Layer 3 of a small transformer language model trained on English Wikipedia (16 layers, counted from 0, width 96).
A neuron adds its activation times its output weights to the MLP's output. To switch it off is to set its activation to zero at one token and run the rest of the model.

Output weights of the MLP neurons that the questions are about. A number n stands for n times 0.0085.
n20: 32 63 -1 7 -3 -28 -18 11 -46 -50 3 11 -18 17 -13 21 14 -44 4 24 15 16 -18 -17 22 12 -17 26 -11 31 -6 28 7 24 30 -16 -6 4 83 -71 22 38 2 24 -17 21 -31 -13 29 71 2 -5 -11 -11 -10 -24 9 -13 32 50 20 -6 -34 -40 11 46 8 -47 -2 -17 6 37 47 11 24 -6 -2 -22 15 -31 -25 -20 -9 -10 -57 3 -2 29 -10 -36 20 -5 84 26 1 -8
n21: -43 -3 10 31 5 -13 -48 -14 61 1 21 -15 -23 42 -20 10 -83 -3 -5 -11 -54 33 8 43 9 -4 -17 -8 44 -34 63 52 -11 14 28 -12 -13 -4 15 36 -8 -1 1 2 8 8 -26 -7 17 -4 -1 40 21 26 -18 -16 10 8 12 -38 -23 -31 -30 13 -3 4 38 -5 -21 -2 -28 42 -21 -62 34 -15 10 19 34 -13 18 37 2 -18 -14 11 41 -8 12 66 -24 -14 50 -12 -62 -30
n59: 16 -27 -16 9 41 45 -50 28 7 -9 11 -3 17 1 -2 -40 -4 26 -30 30 26 22 -10 43 -39 -9 22 15 6 -13 -13 34 27 46 -7 -82 35 -19 71 -11 -31 -3 55 -5 -8 -43 4 -68 5 33 35 -14 -10 -24 -16 21 13 23 28 -7 -5 -7 -17 23 13 -13 -21 16 4 3 29 17 6 -1 -20 -18 6 -2 47 0 1 -5 -15 36 -6 9 23 -9 23 -6 51 21 -17 28 -11 1
n60: 20 5 -21 -1 16 -19 -19 -10 -17 -30 -18 2 -8 69 8 -33 7 20 44 -28 26 22 10 -10 53 -6 23 -17 -12 63 35 1 4 40 -38 4 -12 -20 -3 -47 25 3 -29 11 -59 -48 7 -34 -60 54 -12 16 -30 -20 -8 9 42 13 34 6 -1 12 0 12 23 10 -47 -1 52 -26 35 28 28 6 -38 10 -48 5 4 40 -22 -57 19 14 -17 40 -13 37 0 -43 0 17 27 15 -2 25
n62: -15 -14 7 -10 15 -3 12 13 -26 -47 49 7 -40 1 16 -25 -24 -26 -2 -5 -9 -2 -37 -28 -27 19 0 14 -21 -45 -6 22 48 46 -48 18 -27 -1 -37 14 -20 -54 10 23 25 22 -2 50 -22 15 30 3 -23 -32 -21 -20 -11 -6 3 -22 -40 20 41 8 10 -35 10 -24 -3 17 15 16 3 47 -17 17 6 35 -57 19 23 13 22 -14 9 19 15 51 3 -30 42 -32 91 -53 6 -24
n89: -21 -21 15 44 47 10 -3 3 51 94 31 -20 -44 -25 9 9 8 1 15 -89 -29 -55 18 -4 -8 -37 -32 8 12 -2 -16 58 -16 -6 30 -35 -11 -16 -15 -37 14 -45 52 18 8 -68 36 -11 42 2 28 -5 67 14 -45 15 -22 16 -9 -35 34 -28 -52 56 7 -20 0 -4 37 18 -45 22 28 21 -14 -23 1 -6 44 -26 -11 53 7 -36 39 -7 52 17 30 6 -1 -33 37 -19 37 5
n98: -38 5 -1 -18 -17 17 25 -25 -3 22 28 -6 -13 -32 41 25 28 5 39 13 25 -11 26 -13 13 13 -5 -30 -23 23 -19 44 30 -41 29 19 9 20 9 -30 -2 12 52 -27 9 -23 32 33 -4 3 9 8 83 -14 34 24 8 66 -18 5 -4 1 -10 3 11 29 18 -30 -1 -40 19 -30 -24 -1 -43 -9 30 -16 -12 -43 -1 -11 -28 8 12 15 -17 -44 -13 57 32 -10 18 7 -65 25
n102: 19 -3 -8 34 7 -2 0 -10 17 16 4 19 1 3 8 4 40 -59 14 -6 -11 22 -32 -32 26 2 -2 -5 24 -6 -42 -35 -29 4 18 -65 -17 -21 27 27 -1 -17 -16 35 17 48 -36 -8 -7 9 12 20 -18 25 8 26 26 -22 43 13 -34 -23 18 -15 7 22 13 2 9 -10 22 18 -32 41 26 -46 -26 -17 -39 4 49 56 22 -37 -4 -43 4 21 19 10 -6 34 2 18 -5 -52
n118: -10 -41 -15 10 -29 24 33 -28 43 11 59 22 17 -13 31 13 -11 29 -48 -21 -17 -22 31 10 -23 49 -52 2 4 -56 -13 2 8 -2 -11 -7 -17 -26 -5 3 -40 65 -14 58 3 -25 -4 14 23 15 12 -10 -53 -4 41 12 10 -2 -19 -12 -15 -9 8 -20 -38 -29 22 17 18 -23 -11 -21 35 1 8 21 -1 42 -35 -7 9 -64 5 20 35 21 -30 -23 -7 -20 -2 23 4 -14 -1 -32
n131: -16 -5 -22 87 34 -43 59 -62 19 12 23 9 5 -8 -34 -23 44 12 28 -32 -17 -17 50 -28 -11 -70 12 47 7 22 -20 15 -7 -25 -18 -29 -31 -20 -3 -20 0 7 36 -23 16 5 -6 -10 24 21 25 1 40 -6 -24 -22 16 -43 -33 29 -37 -30 -71 21 -16 -77 14 23 19 -29 -11 -35 -20 28 -9 28 -46 1 48 -38 -55 -19 -33 1 34 33 15 -12 -7 -7 -26 -41 29 -36 5 -13
n150: -6 -35 10 -2 -56 -21 -40 27 29 9 44 -22 28 -39 -3 -23 46 -46 32 16 86 3 37 -23 1 11 -2 8 45 -35 6 26 -1 -3 -28 -10 -12 -14 53 44 15 -21 21 -26 -9 16 -2 -1 -1 -26 -40 -53 -37 -45 -39 19 -6 33 -12 -22 -59 -27 7 -52 11 -2 -46 -6 -6 26 35 4 -18 -18 31 4 -40 -27 -13 -14 -5 -2 10 7 -2 4 -19 -10 -15 42 7 20 38 43 -13 18
n172: 4 -15 30 31 16 13 25 -54 -21 26 -6 -10 7 -2 3 9 -2 -2 13 -30 -1 29 11 -7 1 55 11 29 -34 -6 -14 -7 -34 31 31 -34 -49 19 11 -18 -7 20 -42 -11 5 42 -17 -30 -37 4 -5 -23 -46 -8 -6 15 9 8 -23 -2 -56 -14 -8 -26 8 -20 20 5 30 5 -24 3 -8 3 -13 -22 4 12 -16 -2 22 8 -20 1 10 37 -39 27 16 -1 1 -7 63 -19 -25 42
n192: 13 35 -28 -23 -14 7 -28 15 -28 39 -30 -25 -35 -14 3 14 60 55 18 25 -14 -38 15 -2 -38 -25 20 10 10 -7 13 -17 0 -6 10 -45 4 19 -41 47 -7 -11 -16 0 -1 14 22 26 8 5 -19 38 12 13 -4 7 -24 -2 -67 0 10 62 8 -54 -28 -43 7 24 -33 -55 -12 13 -21 -5 60 23 -30 1 2 -10 -21 -2 -26 -10 5 48 -43 6 -7 -6 -30 0 -18 35 -6 1
n244: 7 6 45 2 -14 18 28 -18 -29 2 3 7 8 21 35 -32 1 -26 -29 -11 20 -2 -7 -10 -16 3 11 -4 -6 -36 34 -24 26 -47 18 15 32 1 30 -10 21 -5 -53 5 9 10 11 24 9 27 -20 12 -35 -3 7 31 8 4 2 4 4 -6 44 -18 11 -21 -18 -21 -31 28 -9 -15 50 -40 -14 -3 32 -12 1 -19 1 -60 -10 60 -6 30 -1 22 -20 -2 9 -2 -37 -7 -56 26
n345: 2 -18 -29 38 1 33 34 -11 -20 8 -13 -3 8 -16 -5 8 -6 27 -5 -51 10 2 -8 -3 -33 -6 35 -21 18 -45 12 3 4 -2 -2 2 -14 -14 4 39 11 -1 3 -21 11 -18 7 16 -6 14 21 24 -22 2 14 -1 -1 6 5 -12 -16 -9 -25 12 22 9 38 -22 -2 -4 4 -13 -38 46 -3 -9 23 -5 31 -21 9 5 -22 50 -1 21 31 2 3 -15 -57 51 -17 -34 -2 -21
n366: 21 17 13 64 -17 14 14 -14 24 -11 -54 -22 28 -22 30 -8 -10 8 40 -18 35 -39 -9 -9 7 13 -29 26 18 -2 -12 10 -2 41 -4 -33 -40 -8 28 36 31 -33 5 -17 33 -38 -7 -10 -28 14 20 12 -57 -9 -4 -10 -16 24 13 -47 9 -17 -36 -10 4 -48 55 -20 -25 -7 2 10 -4 30 37 -25 -16 -6 3 1 -17 45 10 14 -10 56 36 13 23 28 43 0 -14 -32 -6 12

Each question names a token from some text and the token that comes next. It shows the activations a of the neurons there, in the order above. A number n stands for n times 0.012.

Then comes g, the gradient of the next token's log-probability with respect to the MLP's output, scaled to length 1. A neuron's effect is roughly proportional to its activation times (output weights . g). A number n stands for n times 0.0042.

"ant", then "ium"
a: -6 0 2 -8 -16 8 2 8 6 13 -2 3 5 -2 0 2
g: 6 43 -20 23 4 -23 -23 -19 -7 21 -18 -35 -7 -72 18 18 -5 -4 -12 11 -7 32 7 -15 33 -41 -42 4 -20 -3 -8 -10 -10 -14 -8 -3 -9 34 8 5 -3 49 28 -5 21 12 32 54 10 26 12 -17 17 2 -56 -12 23 -5 -41 -11 -5 27 -3 48 -12 35 -6 -14 14 31 -27 19 25 2 -32 27 -12 -28 -6 17 -21 -44 9 29 -27 -26 5 -11 11 -10 9 32 -52 1 -27 -32
Which neuron, switched off, lowers the next token's probability most? n62

" built", then " by"
a: 4 41 0 0 0 -1 0 1 -3 0 3 -1 3 0 3 -6
g: -20 9 -4 28 38 11 38 -25 -31 12 28 -11 -27 22 -42 -61 -35 -39 -2 -22 -1 26 -36 12 -24 -7 -10 -41 -23 21 12 -3 -2 32 26 15 19 11 27 -38 21 -17 17 -9 -15 28 9 -51 -26 26 1 -4 -14 31 10 28 -25 8 6 5 25 -12 -31 -8 -12 -22 -9 -19 34 -8 -7 -7 10 -30 -2 36 15 30 12 -10 41 6 -4 -17 37 -61 42 -9 49 10 19 15 -7 19 -10 -21
Which neuron, switched off, lowers the next token's probability most? n21

" evidence", then " sugg"
a: -4 23 -3 3 1 5 -13 -5 7 16 5 5 15 17 28 0
g: 4 -18 -2 -19 16 -40 21 -7 47 39 -2 -15 -13 37 62 12 13 -32 -33 13 -37 -7 -47 -16 -35 33 -5 3 -43 41 -10 8 -2 -16 -13 -24 37 -16 7 9 12 -8 11 1 11 14 0 26 -14 54 -5 -16 -15 3 1 44 -10 -48 -4 44 -11 -5 22 -4 -19 34 10 10 38 12 -4 -28 7 -38 -19 -23 9 8 -5 -9 -9 -4 0 70 -39 10 19 -13 6 30 12 -3 2 -42 -22 1
Which neuron, switched off, lowers the next token's probability most? n244

" there", then " were"
a: -10 0 12 0 0 5 -4 -2 0 -1 5 -2 1 1 -1 -22
g: -26 17 -29 -47 15 15 10 -20 -12 -20 -34 8 -28 -14 8 -2 10 -58 -1 30 -21 -27 -11 -29 24 -5 4 -8 -29 8 22 16 -21 -3 -13 17 3 0 -32 19 -13 10 -7 -3 57 26 26 5 14 12 26 27 0 11 -32 16 -37 -23 -7 17 -15 36 12 -29 -10 7 5 16 16 2 -69 18 33 -90 10 -30 -11 -1 13 -22 -22 -6 1 1 8 32 14 -52 -9 -6 8 24 -7 33 12 41
Which neuron, switched off, lowers the next token's probability most? n366

" M", then "urp"
a: -1 4 0 -4 15 0 4 -1 9 5 -11 5 7 0 13 0
g: -1 24 12 -14 5 29 -6 -24 20 -23 14 -44 -13 -28 41 -29 26 -3 22 -7 4 -15 -10 -13 -77 65 7 22 -63 -72 13 -30 -34 -3 0 -15 -39 33 1 -19 3 4 13 3 -28 -4 2 30 5 -7 6 3 -29 -12 -38 -23 -4 12 -19 -3 14 26 4 34 0 13 26 -26 15 12 12 12 10 -6 21 -29 -18 26 -12 17 11 0 -6 15 -11 -5 -15 31 -36 -9 -7 23 55 12 31 18
Which neuron, switched off, lowers the next token's probability most? n62

" Championship", then "==="
a: -9 -2 2 -15 -19 -3 -4 0 0 4 -22 -2 -3 -2 20 5
g: -44 51 23 23 1 26 5 11 -23 15 -2 12 29 -33 -4 -28 -32 6 -13 35 30 3 53 -7 3 -29 5 -3 8 -29 11 6 33 -22 -1 -21 5 5 7 -10 -1 -34 24 6 33 13 47 25 32 -6 -6 -32 -14 -31 -12 11 -53 -7 6 -35 -5 -51 -23 8 39 -4 20 12 -9 -35 12 42 -10 -44 23 -1 -13 8 16 21 -13 -27 43 19 -25 -15 -27 -8 -16 8 36 -14 31 -25 -37 -37
Which neuron, switched off, raises the next token's probability most? n150

" def", then "ine"
a: 4 0 7 0 1 8 -37 -2 1 0 -2 8 -3 -3 10 0
g: -16 21 11 8 -43 -7 -10 26 22 -11 63 39 -6 50 -30 8 -22 -24 -4 28 -12 34 42 -18 -19 -15 43 1 6 -3 -36 -39 17 27 23 3 36 18 -2 8 -53 -2 -26 21 -19 -5 9 -20 0 -43 -26 1 -23 -18 4 -14 -14 16 12 34 38 -18 -3 17 8 -35 12 -35 48 2 -16 -13 9 -5 -12 9 -26 27 -16 2 7 27 -22 9 15 -32 2 -68 -2 14 1 -35 -26 7 24 -19
Which neuron, switched off, raises the next token's probability most? n345

" to", then " "
a: -10 0 11 -12 6 4 -8 2 1 0 1 0 5 11 8 -8
g: -5 -25 -26 -33 24 4 -16 -21 24 1 -11 5 -18 10 10 12 8 -42 -46 -2 37 6 -10 35 36 2 59 -5 34 -25 55 -19 30 -45 23 -23 5 -22 -14 -16 -32 -13 4 -3 55 15 -8 7 9 2 -23 -2 3 36 -2 -9 35 15 -15 -33 -1 9 -22 -23 0 -15 40 28 -4 21 -26 1 5 28 22 -6 -15 -45 10 -22 39 19 -15 -19 -15 -11 18 -14 51 15 -20 27 -23 -27 -10 -55
Which neuron, switched off, lowers the next token's probability most? n60

" to", then " the"
a: 2 2 16 -5 -9 0 -3 1 23 1 0 0 15 3 5 -9
g: 0 11 31 39 -19 1 -27 -43 -43 8 -6 -14 16 3 -12 -48 -26 34 -7 2 -28 8 -8 19 -17 -27 41 -26 -32 23 -28 -18 0 39 -2 -20 15 57 8 -10 15 20 6 37 -46 -18 21 -29 -39 -48 56 21 -27 -18 -27 -9 -2 16 23 15 -14 14 7 4 18 -10 -14 9 -50 -17 6 -7 2 -50 -13 23 0 20 16 4 -46 -3 10 -6 26 -33 -7 -30 -25 -12 2 -13 38 -3 16 5
Which neuron, switched off, lowers the next token's probability most? n59

" found", then "ation"
a: 3 1 5 1 25 -7 10 2 2 -5 0 0 56 -8 0 1
g: -7 -14 -7 -32 19 15 -28 -11 20 -15 5 -11 6 -6 15 0 -12 16 52 -19 20 3 -7 2 44 15 58 4 -2 1 -5 -28 6 -64 -12 -13 -25 24 16 -14 19 1 -5 2 14 27 -32 -27 -47 -52 14 -21 -23 22 -4 11 32 11 18 44 38 23 4 7 -15 36 4 -4 41 30 38 15 19 -3 -14 -3 3 26 -1 -8 -20 8 -16 19 24 28 32 -49 38 -29 -44 -13 1 -5 -57 -24
Which neuron, switched off, raises the next token's probability most? n192

" of", then " State"
a: -11 21 0 11 -5 0 8 2 1 -1 -17 25 4 0 -1 -6
g: -7 24 -45 3 8 9 -37 1 15 41 8 40 23 5 -13 14 -31 12 -16 23 -16 12 -12 -18 -50 22 -24 -22 -23 -16 37 18 21 -9 24 -7 -65 -22 8 8 -4 -30 -19 -43 -59 16 45 -2 31 3 25 -7 11 13 -38 5 27 3 -17 -55 -17 20 -24 19 4 -35 7 35 18 28 12 9 -44 -37 4 -17 9 34 -13 4 -11 -1 -15 -14 -7 32 23 17 7 17 -1 23 31 19 -20 31
Which neuron, switched off, lowers the next token's probability most? n21

"ound", then " games"
a: -17 1 18 -16 18 -2 5 -6 0 5 1 -5 -1 -3 1 0
g: -2 -21 33 -12 25 12 10 -3 -10 25 2 13 19 41 -10 57 -42 -40 20 -12 -33 15 5 -3 -12 -16 1 25 -12 6 -8 2 -10 -28 -10 3 -15 -4 18 9 -12 16 -9 -12 11 -17 -28 -23 45 13 -3 19 46 22 40 12 -18 20 -30 -7 13 -1 -45 5 37 -11 8 -17 -13 -35 -30 -8 -9 33 61 56 25 12 0 -73 6 -1 -30 -4 -3 -32 -19 3 -38 18 -28 11 -9 -13 -15 -51
Which neuron, switched off, lowers the next token's probability most? n60

"0", then "s"
a: 0 8 0 5 2 0 2 1 12 2 -17 -1 2 -1 0 3
g: -18 -13 -14 8 -12 -12 -21 41 38 -33 9 0 -62 55 3 46 -1 25 21 30 -50 17 12 17 -5 -34 28 -11 -11 -28 -5 5 -13 28 -25 7 -10 -21 -54 -2 21 -18 -18 4 24 -35 21 -21 -6 -12 15 29 -17 -16 32 -5 -27 -25 -6 -29 4 10 28 34 -29 0 27 26 -18 -23 27 23 -9 13 -2 -62 30 -11 43 2 11 -22 20 15 42 20 1 22 21 12 -6 7 -40 -9 1 -3
Which neuron, switched off, lowers the next token's probability most? n150

"finals", then ":"
a: -20 0 0 1 5 4 -7 -7 -3 -5 -17 0 3 0 29 -3
g: 24 1 47 35 4 12 46 22 -32 -13 -5 21 -20 -16 -5 -16 -28 -1 0 16 -7 -53 16 -22 -35 -12 30 0 25 6 -23 -16 45 11 3 -38 -3 -12 9 -3 -27 48 19 5 -5 -4 42 26 -7 14 16 9 -40 10 3 -36 -13 -6 12 1 -50 -36 27 -21 -28 4 6 26 24 -4 0 28 -37 -1 37 -14 12 16 39 2 20 36 14 -23 -3 -31 -61 -16 -34 0 -43 38 -21 11 11 7
Which neuron, switched off, lowers the next token's probability most? n345

" The", then " building"
a: -3 5 13 0 -1 2 2 -4 8 -7 -6 0 21 1 -1 0
g: 8 -9 -1 17 28 -1 -31 25 16 6 1 -41 -1 -26 5 64 0 30 13 -11 -5 11 -22 -28 16 -58 54 7 0 2 -12 -24 18 -3 1 7 -15 -21 0 30 0 11 19 2 -6 -12 0 -48 61 1 -25 14 -56 3 -32 -17 -6 -34 -21 -18 19 3 -9 2 19 -7 4 21 23 -12 15 -30 -43 19 -47 33 -23 23 -38 -2 -71 6 -14 2 -9 12 9 -10 9 28 12 -36 24 -6 31 25
Which neuron, switched off, lowers the next token's probability most? n192

"in", then "ople"
a: -3 4 5 10 2 0 0 -7 3 3 1 18 4 1 -2 0
g: -8 -6 23 76 -1 -11 -1 -25 37 -35 -8 26 17 -35 -2 4 30 -25 -10 -27 36 11 9 -17 41 19 -49 26 -13 31 -10 -12 19 -6 15 2 -13 -10 -13 3 11 -16 -22 -32 31 36 -7 -7 -4 -2 -27 -23 -61 38 -1 24 20 -38 -2 16 20 -15 -1 -40 24 16 14 -11 -24 43 -3 -2 -13 12 44 -14 -40 9 -42 -4 0 -31 -14 9 -1 -30 6 20 -13 -3 -5 -27 -36 0 -35 42
Which neuron, switched off, raises the next token's probability most? n102

" of", then " pass"
a: -20 3 -1 -1 -10 -2 -1 -1 3 4 -10 32 -3 -1 0 -7
g: 5 -54 5 -38 35 -21 -26 4 -12 38 11 -11 56 -31 -6 12 -7 6 61 7 21 7 -3 -9 11 49 -16 -26 -38 6 -14 22 -1 -6 -24 -11 -4 -14 -11 -19 28 17 11 -23 -24 32 -18 21 44 1 -41 41 -17 20 -7 -26 3 -19 -24 23 -9 42 4 11 28 -30 9 14 -22 24 -7 -19 -18 6 -14 -24 -30 47 -17 -5 -16 11 -46 -9 -2 29 19 -28 26 0 26 36 -29 1 -30 30
Which neuron, switched off, lowers the next token's probability most? n172

" ab", then "ol"
a: 2 11 -9 -7 31 11 -27 -2 2 0 -13 8 0 -2 2 -1
g: -4 25 32 0 -23 -22 11 -28 10 9 -23 20 63 -31 5 -34 -18 1 16 8 -16 -25 -26 -7 4 -38 13 10 -11 -9 13 -12 -4 23 -1 -8 -24 -36 29 18 21 17 48 -42 7 -14 8 6 -29 -4 3 52 -15 10 -16 17 27 -15 30 14 15 -10 58 42 6 -35 -31 -55 16 39 7 10 57 0 -14 37 -30 -12 30 -13 9 -5 -3 9 11 17 47 -25 26 3 16 17 1 18 39 -11
Which neuron, switched off, lowers the next token's probability most? n98

" teams", then " d"
a: 0 17 13 -44 4 0 1 -6 -1 -25 4 -4 -4 6 8 -2
g: 12 6 0 -49 18 -16 -7 17 8 -13 4 -7 5 -29 -25 18 16 -4 -16 11 0 13 -11 -1 16 13 2 -5 20 -2 49 -13 -53 -48 30 -31 48 9 -8 -6 11 -2 11 34 -31 1 -20 69 44 37 -4 20 20 -19 30 6 -8 -34 8 21 42 -21 -4 -4 49 -15 46 42 33 -14 -4 0 -38 -8 -4 23 -10 -8 -5 -19 -20 17 -37 -6 -26 -24 39 -26 -42 -1 -16 -33 17 -13 11 23
Which neuron, switched off, lowers the next token's probability most? n60